Layer 2 of a small transformer language model trained on English Wikipedia (16 layers, counted from 0, width 128).
A neuron's activation on a vector x is GELU(weights . x + bias), where the dot is the dot product.
The model reads these tokens: "ass" "a" " (" "4" "th" ")"

The vector x that enters this layer's MLP at each token. A number n stands for (n - 128) times 0.025.
0 "ass": 120, 209, 104, 86, 176, 131, 96, 72, 127, 140, 195, 92, 98, 90, 101, 165, 80, 149, 146, 154, 177, 124, 97, 152, 194, 160, 133, 168, 86, 147, 130, 87, 126, 178, 122, 138, 48, 88, 142, 140, 120, 135, 123, 187, 122, 64, 131, 124, 130, 51, 125, 116, 77, 48, 170, 112, 106, 126, 176, 125, 119, 153, 145, 98, 129, 133, 192, 78, 80, 167, 117, 109, 107, 160, 148, 146, 159, 157, 114, 101, 164, 158, 124, 136, 148, 176, 68, 145, 145, 166, 124, 153, 76, 134, 113, 107, 94, 184, 147, 125, 116, 96, 106, 181, 139, 97, 109, 134, 156, 103, 136, 149, 189, 65, 136, 114, 112, 100, 147, 141, 131, 71, 246, 96, 160, 59, 179, 122
1 "a": 126, 161, 146, 77, 91, 116, 115, 118, 107, 113, 198, 85, 82, 114, 118, 135, 68, 130, 132, 180, 127, 80, 120, 127, 130, 165, 108, 80, 83, 134, 133, 77, 152, 130, 105, 147, 92, 104, 98, 110, 71, 139, 152, 244, 175, 111, 142, 162, 92, 81, 97, 162, 130, 106, 158, 104, 67, 153, 167, 168, 128, 213, 125, 76, 142, 91, 190, 53, 156, 155, 75, 155, 83, 102, 154, 140, 187, 181, 195, 113, 140, 87, 167, 161, 198, 161, 81, 145, 104, 166, 114, 140, 164, 96, 179, 118, 101, 136, 139, 100, 130, 135, 135, 171, 127, 50, 138, 104, 136, 144, 112, 172, 175, 57, 123, 131, 96, 126, 180, 145, 102, 99, 198, 111, 214, 97, 140, 122
2 " (": 151, 182, 159, 66, 101, 118, 100, 78, 104, 123, 189, 69, 96, 120, 102, 158, 98, 114, 108, 181, 124, 96, 106, 135, 171, 147, 149, 94, 135, 104, 159, 69, 90, 126, 124, 164, 93, 129, 106, 114, 92, 146, 168, 162, 101, 89, 127, 125, 102, 58, 144, 150, 108, 77, 152, 88, 105, 96, 143, 184, 135, 164, 197, 72, 162, 70, 178, 23, 151, 150, 105, 128, 122, 123, 116, 123, 183, 166, 226, 101, 143, 122, 163, 195, 217, 151, 115, 137, 141, 178, 139, 154, 164, 70, 141, 117, 119, 124, 154, 101, 123, 103, 111, 170, 134, 95, 128, 133, 146, 135, 141, 133, 185, 18, 129, 78, 142, 110, 193, 95, 113, 115, 185, 116, 171, 117, 157, 118
3 "4": 158, 163, 140, 57, 70, 142, 131, 106, 138, 150, 226, 103, 88, 74, 72, 138, 101, 152, 118, 160, 129, 82, 110, 113, 147, 182, 148, 112, 110, 133, 140, 122, 158, 145, 111, 133, 84, 119, 104, 104, 101, 158, 159, 218, 155, 68, 137, 153, 80, 71, 107, 116, 81, 125, 167, 124, 110, 145, 175, 152, 139, 193, 163, 109, 155, 67, 188, 42, 186, 151, 97, 169, 91, 83, 126, 142, 174, 165, 218, 84, 158, 103, 147, 191, 213, 127, 86, 146, 103, 190, 118, 152, 166, 119, 124, 91, 92, 106, 173, 91, 130, 101, 114, 154, 97, 87, 130, 123, 144, 117, 114, 138, 179, 69, 120, 77, 147, 117, 166, 130, 105, 102, 153, 106, 155, 85, 165, 113
4 "th": 177, 145, 117, 82, 63, 127, 105, 83, 136, 129, 203, 145, 79, 114, 104, 147, 71, 147, 167, 185, 140, 128, 85, 166, 178, 161, 106, 88, 103, 74, 145, 63, 133, 159, 101, 110, 88, 131, 79, 92, 49, 143, 146, 177, 188, 114, 152, 142, 99, 67, 89, 111, 118, 109, 116, 127, 98, 112, 183, 151, 130, 207, 147, 93, 127, 70, 211, 42, 143, 124, 124, 139, 114, 109, 129, 144, 160, 149, 185, 109, 164, 108, 185, 180, 247, 184, 86, 150, 127, 170, 161, 140, 131, 118, 158, 104, 102, 137, 135, 107, 146, 108, 125, 149, 100, 70, 122, 143, 158, 137, 104, 122, 154, 59, 134, 92, 123, 105, 194, 183, 110, 114, 153, 100, 181, 115, 134, 120
5 ")": 162, 183, 159, 82, 117, 142, 139, 101, 123, 116, 171, 64, 85, 91, 119, 124, 57, 126, 115, 173, 115, 81, 109, 165, 192, 126, 137, 102, 86, 80, 150, 73, 142, 140, 137, 156, 78, 122, 102, 125, 70, 176, 150, 189, 166, 108, 141, 131, 79, 68, 115, 121, 53, 98, 169, 100, 78, 131, 137, 175, 115, 224, 176, 103, 128, 93, 193, 69, 185, 176, 94, 142, 94, 113, 132, 151, 144, 134, 204, 107, 164, 97, 167, 182, 212, 137, 99, 139, 114, 189, 143, 164, 161, 96, 139, 91, 89, 131, 154, 125, 144, 98, 143, 148, 130, 47, 135, 118, 159, 153, 144, 122, 166, 43, 133, 108, 145, 116, 169, 117, 81, 87, 183, 121, 166, 123, 142, 101

Each question shows the input weights of one neuron of the MLP. A number n stands for (n - 128) times 0.0065.

n511 (bias -0.011): 107, 138, 159, 148, 135, 149, 161, 176, 142, 112, 98, 169, 144, 155, 107, 133, 147, 74, 122, 127, 131, 111, 96, 126, 114, 124, 162, 92, 95, 138, 126, 107, 99, 126, 128, 130, 118, 145, 102, 141, 121, 159, 140, 136, 112, 87, 143, 136, 106, 144, 93, 122, 135, 135, 174, 107, 122, 111, 108, 144, 158, 122, 101, 131, 150, 147, 190, 98, 94, 157, 142, 123, 103, 131, 176, 75, 108, 103, 155, 80, 126, 97, 74, 146, 125, 137, 138, 105, 129, 160, 105, 111, 82, 135, 154, 75, 112, 174, 98, 153, 131, 134, 163, 182, 138, 132, 164, 184, 102, 156, 135, 112, 109, 154, 144, 159, 135, 117, 77, 165, 72, 136, 97, 124, 116, 134, 113, 123
On which token does it fire most, and how strongly? 5 ")", at about 0.33

n69 (bias -0.116): 110, 94, 129, 86, 113, 91, 190, 123, 157, 155, 90, 132, 158, 121, 127, 144, 110, 99, 129, 95, 137, 162, 136, 120, 136, 118, 94, 134, 103, 107, 99, 93, 140, 121, 159, 141, 127, 106, 148, 144, 132, 157, 100, 164, 143, 100, 145, 138, 113, 123, 136, 140, 172, 166, 70, 113, 164, 152, 148, 136, 76, 115, 131, 139, 165, 113, 142, 132, 102, 132, 104, 93, 131, 154, 155, 165, 183, 144, 123, 150, 127, 96, 106, 111, 150, 140, 112, 146, 142, 112, 144, 71, 127, 136, 151, 124, 113, 101, 150, 157, 104, 125, 133, 136, 134, 118, 107, 134, 167, 113, 156, 133, 106, 143, 131, 141, 86, 105, 119, 122, 149, 113, 108, 137, 150, 145, 135, 149
On which token does it fire most, and how strongly? 1 "a", at about 0.34

n172 (bias -0.048): 145, 129, 113, 132, 50, 109, 117, 117, 122, 165, 130, 165, 151, 88, 111, 135, 151, 146, 117, 124, 103, 140, 74, 133, 56, 176, 158, 159, 96, 126, 121, 126, 137, 139, 109, 144, 119, 139, 138, 193, 145, 110, 79, 122, 89, 144, 147, 162, 152, 134, 113, 115, 112, 111, 85, 118, 134, 175, 140, 124, 121, 137, 108, 157, 91, 142, 80, 139, 109, 105, 87, 131, 150, 149, 184, 100, 121, 96, 168, 71, 141, 142, 105, 155, 135, 121, 117, 172, 117, 154, 134, 162, 130, 95, 124, 126, 130, 172, 103, 133, 126, 127, 184, 135, 145, 123, 112, 138, 109, 138, 152, 136, 135, 148, 116, 139, 144, 156, 139, 84, 139, 153, 150, 121, 146, 136, 139, 111
Which token does this neuron like most? 3 "4"

n373 (bias -0.041): 139, 104, 81, 157, 112, 131, 130, 84, 145, 131, 128, 154, 138, 149, 89, 88, 164, 113, 164, 143, 147, 168, 141, 131, 133, 150, 135, 124, 139, 120, 109, 101, 102, 111, 184, 115, 130, 100, 123, 127, 139, 155, 122, 132, 151, 119, 136, 178, 144, 138, 159, 120, 126, 112, 127, 147, 58, 86, 112, 118, 87, 148, 140, 130, 95, 151, 139, 187, 150, 60, 135, 135, 138, 131, 136, 80, 194, 82, 155, 154, 119, 62, 116, 136, 115, 133, 142, 128, 118, 95, 116, 90, 138, 140, 145, 126, 120, 165, 117, 145, 128, 106, 144, 132, 107, 118, 116, 97, 165, 120, 124, 188, 100, 123, 118, 87, 141, 101, 154, 92, 154, 128, 166, 143, 165, 145, 134, 109
On which token does it fire most, and how strongly? 4 "th", at about 0.64

n213 (bias -0.089): 153, 98, 138, 71, 115, 123, 72, 164, 117, 185, 108, 121, 168, 141, 83, 119, 152, 160, 135, 144, 125, 155, 102, 109, 115, 125, 151, 173, 123, 124, 80, 152, 159, 112, 60, 132, 130, 113, 103, 118, 169, 93, 118, 107, 82, 131, 119, 147, 108, 143, 100, 158, 76, 113, 113, 80, 107, 133, 122, 126, 87, 151, 92, 159, 143, 154, 121, 136, 103, 148, 126, 118, 94, 102, 122, 92, 86, 139, 156, 118, 118, 143, 89, 142, 132, 164, 111, 159, 154, 137, 152, 135, 136, 88, 157, 121, 135, 163, 115, 123, 117, 132, 158, 160, 115, 151, 150, 163, 153, 115, 102, 138, 176, 112, 136, 152, 156, 158, 115, 119, 101, 135, 105, 158, 131, 123, 116, 114
Its two highest activations, in order, are on tokens 3 "4", 0 "ass"

n102 (bias 0.016): 139, 132, 107, 144, 127, 114, 107, 116, 121, 148, 117, 123, 129, 141, 159, 141, 122, 151, 156, 171, 87, 96, 75, 118, 84, 131, 159, 124, 174, 146, 120, 158, 114, 156, 114, 149, 142, 152, 79, 104, 117, 108, 105, 133, 125, 140, 140, 147, 112, 87, 160, 117, 128, 129, 144, 155, 80, 158, 154, 124, 137, 123, 119, 93, 114, 136, 127, 128, 103, 138, 110, 159, 120, 175, 145, 114, 119, 108, 113, 157, 106, 124, 112, 127, 92, 152, 162, 101, 118, 133, 136, 153, 128, 138, 116, 128, 123, 130, 121, 118, 163, 138, 144, 170, 121, 114, 141, 109, 103, 121, 65, 109, 144, 178, 110, 121, 130, 117, 119, 127, 111, 151, 107, 113, 135, 94, 99, 167
Which token does this neuron like most? 1 "a"

n78 (bias -0.026): 117, 118, 106, 107, 141, 105, 132, 150, 160, 135, 143, 114, 132, 138, 97, 133, 171, 129, 159, 118, 119, 115, 118, 127, 113, 130, 83, 108, 155, 120, 161, 111, 82, 101, 149, 97, 83, 113, 122, 140, 124, 163, 96, 129, 155, 115, 129, 132, 133, 144, 105, 123, 135, 174, 110, 103, 93, 110, 131, 128, 145, 98, 124, 117, 124, 141, 135, 158, 163, 88, 123, 145, 113, 124, 88, 92, 172, 158, 142, 133, 99, 100, 194, 149, 99, 184, 170, 157, 165, 143, 123, 118, 160, 109, 124, 129, 144, 179, 104, 131, 125, 128, 142, 95, 128, 142, 108, 130, 180, 111, 143, 129, 143, 153, 136, 140, 73, 120, 113, 97, 112, 106, 78, 128, 128, 132, 148, 117
Its two highest activations, in order, are on tokens 4 "th", 1 "a"

n109 (bias -0.037): 103, 107, 150, 178, 169, 61, 105, 102, 191, 124, 161, 134, 146, 152, 110, 144, 156, 130, 167, 151, 99, 121, 158, 142, 93, 171, 119, 139, 139, 146, 124, 96, 139, 128, 150, 112, 125, 125, 113, 104, 97, 92, 147, 139, 148, 153, 106, 186, 151, 157, 105, 104, 136, 106, 126, 130, 108, 184, 159, 136, 130, 136, 111, 113, 144, 166, 99, 192, 120, 133, 161, 94, 121, 126, 141, 107, 146, 126, 176, 73, 147, 112, 151, 103, 100, 153, 141, 106, 140, 160, 160, 137, 157, 88, 105, 79, 133, 148, 141, 143, 139, 104, 118, 156, 104, 133, 119, 118, 114, 159, 133, 166, 95, 156, 119, 58, 144, 142, 125, 72, 157, 123, 136, 142, 121, 99, 91, 77
Which token does this neuron like most? 1 "a"

n14 (bias -0.069): 88, 109, 119, 122, 119, 79, 122, 145, 90, 128, 107, 139, 122, 140, 145, 126, 147, 148, 144, 148, 122, 132, 140, 117, 129, 142, 158, 178, 144, 125, 117, 114, 65, 189, 116, 107, 107, 97, 152, 103, 136, 150, 101, 90, 117, 117, 145, 139, 135, 174, 151, 114, 135, 105, 107, 121, 127, 120, 116, 143, 106, 115, 161, 110, 144, 156, 130, 114, 174, 98, 75, 150, 143, 156, 140, 145, 165, 144, 158, 87, 116, 164, 133, 180, 110, 73, 104, 135, 137, 163, 65, 109, 134, 126, 161, 105, 107, 97, 95, 169, 109, 126, 154, 130, 128, 105, 119, 135, 127, 112, 144, 88, 149, 158, 143, 147, 130, 154, 140, 126, 126, 139, 110, 172, 112, 91, 121, 140
Which token does this neuron like most? 2 " ("

n402 (bias 0.005): 140, 135, 129, 117, 144, 118, 136, 127, 140, 130, 139, 162, 111, 155, 77, 141, 135, 110, 126, 121, 114, 126, 144, 141, 176, 104, 125, 162, 101, 140, 98, 110, 110, 119, 118, 134, 106, 164, 127, 129, 117, 171, 96, 117, 127, 131, 115, 98, 135, 122, 123, 98, 90, 150, 137, 110, 123, 142, 109, 159, 139, 150, 150, 131, 150, 124, 79, 136, 87, 149, 122, 101, 95, 183, 119, 90, 167, 155, 129, 131, 125, 68, 133, 84, 114, 158, 76, 92, 109, 138, 98, 115, 159, 107, 155, 91, 109, 164, 85, 164, 114, 183, 150, 126, 124, 167, 153, 143, 123, 144, 129, 127, 150, 137, 154, 143, 145, 141, 103, 113, 157, 92, 78, 185, 131, 144, 132, 90
Which token does this neuron like most? 5 ")"

n252 (bias -0.056): 161, 110, 157, 146, 119, 152, 147, 123, 164, 99, 139, 109, 85, 127, 150, 181, 126, 135, 122, 99, 114, 107, 171, 138, 112, 163, 122, 161, 145, 71, 80, 102, 27, 134, 130, 149, 128, 140, 123, 116, 99, 118, 72, 109, 151, 100, 143, 121, 105, 146, 143, 148, 190, 155, 129, 115, 127, 137, 134, 126, 122, 168, 98, 125, 148, 157, 133, 140, 144, 116, 166, 80, 117, 153, 76, 122, 130, 146, 155, 177, 140, 101, 153, 115, 136, 101, 151, 162, 145, 117, 115, 108, 107, 93, 95, 49, 88, 145, 137, 145, 158, 140, 82, 148, 172, 123, 181, 139, 89, 148, 112, 128, 108, 158, 102, 117, 124, 187, 122, 94, 108, 150, 153, 107, 112, 107, 139, 121
Which token does this neuron like most? 2 " ("

n265 (bias -0.039): 137, 152, 142, 146, 120, 171, 97, 126, 153, 174, 123, 130, 152, 126, 166, 88, 167, 113, 109, 153, 131, 159, 169, 97, 138, 126, 179, 123, 104, 162, 115, 48, 128, 169, 153, 112, 128, 115, 142, 85, 109, 147, 70, 79, 164, 158, 115, 136, 163, 141, 106, 162, 121, 135, 97, 166, 123, 157, 154, 115, 99, 133, 146, 130, 90, 110, 105, 86, 144, 135, 110, 86, 152, 129, 130, 141, 133, 145, 97, 104, 153, 102, 147, 142, 104, 153, 118, 141, 153, 132, 147, 152, 130, 104, 142, 88, 155, 177, 138, 150, 102, 90, 110, 121, 101, 130, 107, 93, 116, 85, 120, 89, 90, 132, 123, 141, 133, 102, 162, 176, 124, 82, 130, 160, 112, 137, 137, 140
Which token does this neuron like most? 4 "th"

n216 (bias -0.095): 184, 112, 140, 146, 164, 120, 125, 116, 141, 220, 142, 111, 105, 138, 87, 89, 150, 99, 109, 121, 182, 104, 112, 84, 114, 130, 164, 197, 131, 162, 152, 147, 146, 111, 138, 124, 129, 123, 130, 126, 143, 111, 142, 87, 133, 169, 108, 126, 125, 71, 115, 152, 88, 116, 117, 145, 116, 114, 137, 159, 95, 113, 120, 118, 128, 172, 153, 105, 169, 106, 152, 154, 176, 74, 184, 123, 125, 128, 142, 122, 154, 139, 156, 115, 107, 134, 69, 119, 138, 103, 125, 136, 168, 83, 120, 144, 109, 152, 98, 126, 121, 89, 186, 130, 162, 121, 90, 154, 143, 122, 114, 120, 122, 149, 112, 72, 117, 170, 145, 125, 133, 133, 114, 106, 130, 138, 63, 113
Its two highest activations, in order, are on tokens 3 "4", 2 " ("

n414 (bias -0.074): 91, 121, 145, 139, 151, 121, 120, 105, 155, 143, 144, 124, 120, 139, 118, 142, 142, 124, 128, 145, 100, 93, 101, 141, 119, 118, 162, 132, 121, 122, 134, 100, 106, 138, 104, 118, 122, 94, 118, 108, 124, 189, 127, 124, 119, 149, 123, 127, 170, 188, 111, 158, 190, 147, 112, 171, 99, 121, 123, 124, 104, 75, 107, 130, 110, 161, 112, 142, 92, 135, 117, 145, 124, 146, 157, 94, 172, 139, 103, 119, 142, 115, 123, 156, 146, 170, 93, 121, 104, 126, 131, 133, 164, 102, 124, 78, 125, 100, 127, 163, 119, 116, 137, 118, 100, 116, 107, 145, 152, 82, 142, 146, 178, 117, 105, 149, 114, 141, 141, 145, 124, 114, 112, 188, 151, 114, 132, 160
Which token does this neuron like most? 1 "a"

n334 (bias -0.017): 149, 116, 117, 96, 122, 129, 149, 107, 136, 165, 136, 138, 110, 116, 128, 149, 148, 152, 109, 136, 151, 107, 153, 156, 171, 121, 116, 140, 82, 139, 114, 94, 91, 155, 137, 163, 81, 150, 166, 107, 141, 130, 108, 86, 159, 126, 82, 140, 120, 99, 108, 130, 124, 141, 114, 133, 98, 193, 163, 110, 122, 120, 127, 144, 149, 156, 69, 138, 113, 162, 178, 137, 121, 140, 149, 80, 141, 133, 191, 155, 169, 92, 114, 98, 109, 125, 133, 126, 162, 114, 151, 121, 137, 107, 136, 143, 73, 75, 91, 113, 117, 136, 163, 85, 163, 157, 103, 114, 85, 154, 154, 139, 175, 150, 116, 145, 150, 165, 162, 122, 130, 118, 129, 136, 98, 154, 110, 87
Which token does this neuron like most? 5 ")"

n342 (bias -0.020): 118, 126, 105, 119, 145, 130, 157, 154, 127, 207, 73, 115, 153, 168, 128, 123, 172, 118, 125, 119, 122, 101, 143, 141, 88, 74, 154, 92, 143, 82, 77, 62, 118, 139, 173, 105, 102, 111, 151, 177, 159, 165, 163, 120, 142, 121, 137, 144, 137, 147, 127, 121, 124, 101, 157, 161, 164, 136, 196, 165, 109, 138, 112, 158, 101, 159, 93, 139, 129, 123, 126, 144, 99, 145, 114, 129, 174, 135, 132, 117, 130, 92, 104, 141, 145, 85, 126, 120, 143, 142, 102, 102, 106, 115, 117, 171, 119, 102, 111, 126, 137, 121, 146, 105, 106, 121, 139, 59, 178, 105, 77, 161, 119, 93, 124, 137, 94, 144, 141, 86, 138, 136, 158, 122, 153, 114, 125, 142
Which token does this neuron like most? 1 "a"

n441 (bias -0.063): 185, 159, 125, 131, 167, 107, 146, 132, 149, 180, 148, 108, 124, 128, 69, 100, 164, 165, 178, 115, 107, 132, 109, 94, 89, 138, 89, 149, 96, 170, 137, 136, 105, 125, 118, 111, 121, 126, 117, 112, 99, 136, 109, 155, 121, 90, 118, 95, 156, 109, 135, 127, 106, 119, 155, 109, 81, 149, 154, 125, 135, 69, 146, 184, 121, 163, 106, 136, 119, 173, 70, 108, 142, 133, 127, 127, 186, 131, 157, 98, 185, 151, 134, 109, 113, 104, 114, 139, 142, 99, 174, 148, 123, 110, 181, 120, 189, 161, 122, 103, 103, 105, 102, 110, 119, 167, 125, 129, 131, 142, 137, 156, 97, 142, 123, 107, 159, 142, 133, 127, 133, 148, 131, 109, 70, 144, 110, 79
Its two highest activations, in order, are on tokens 0 "ass", 3 "4"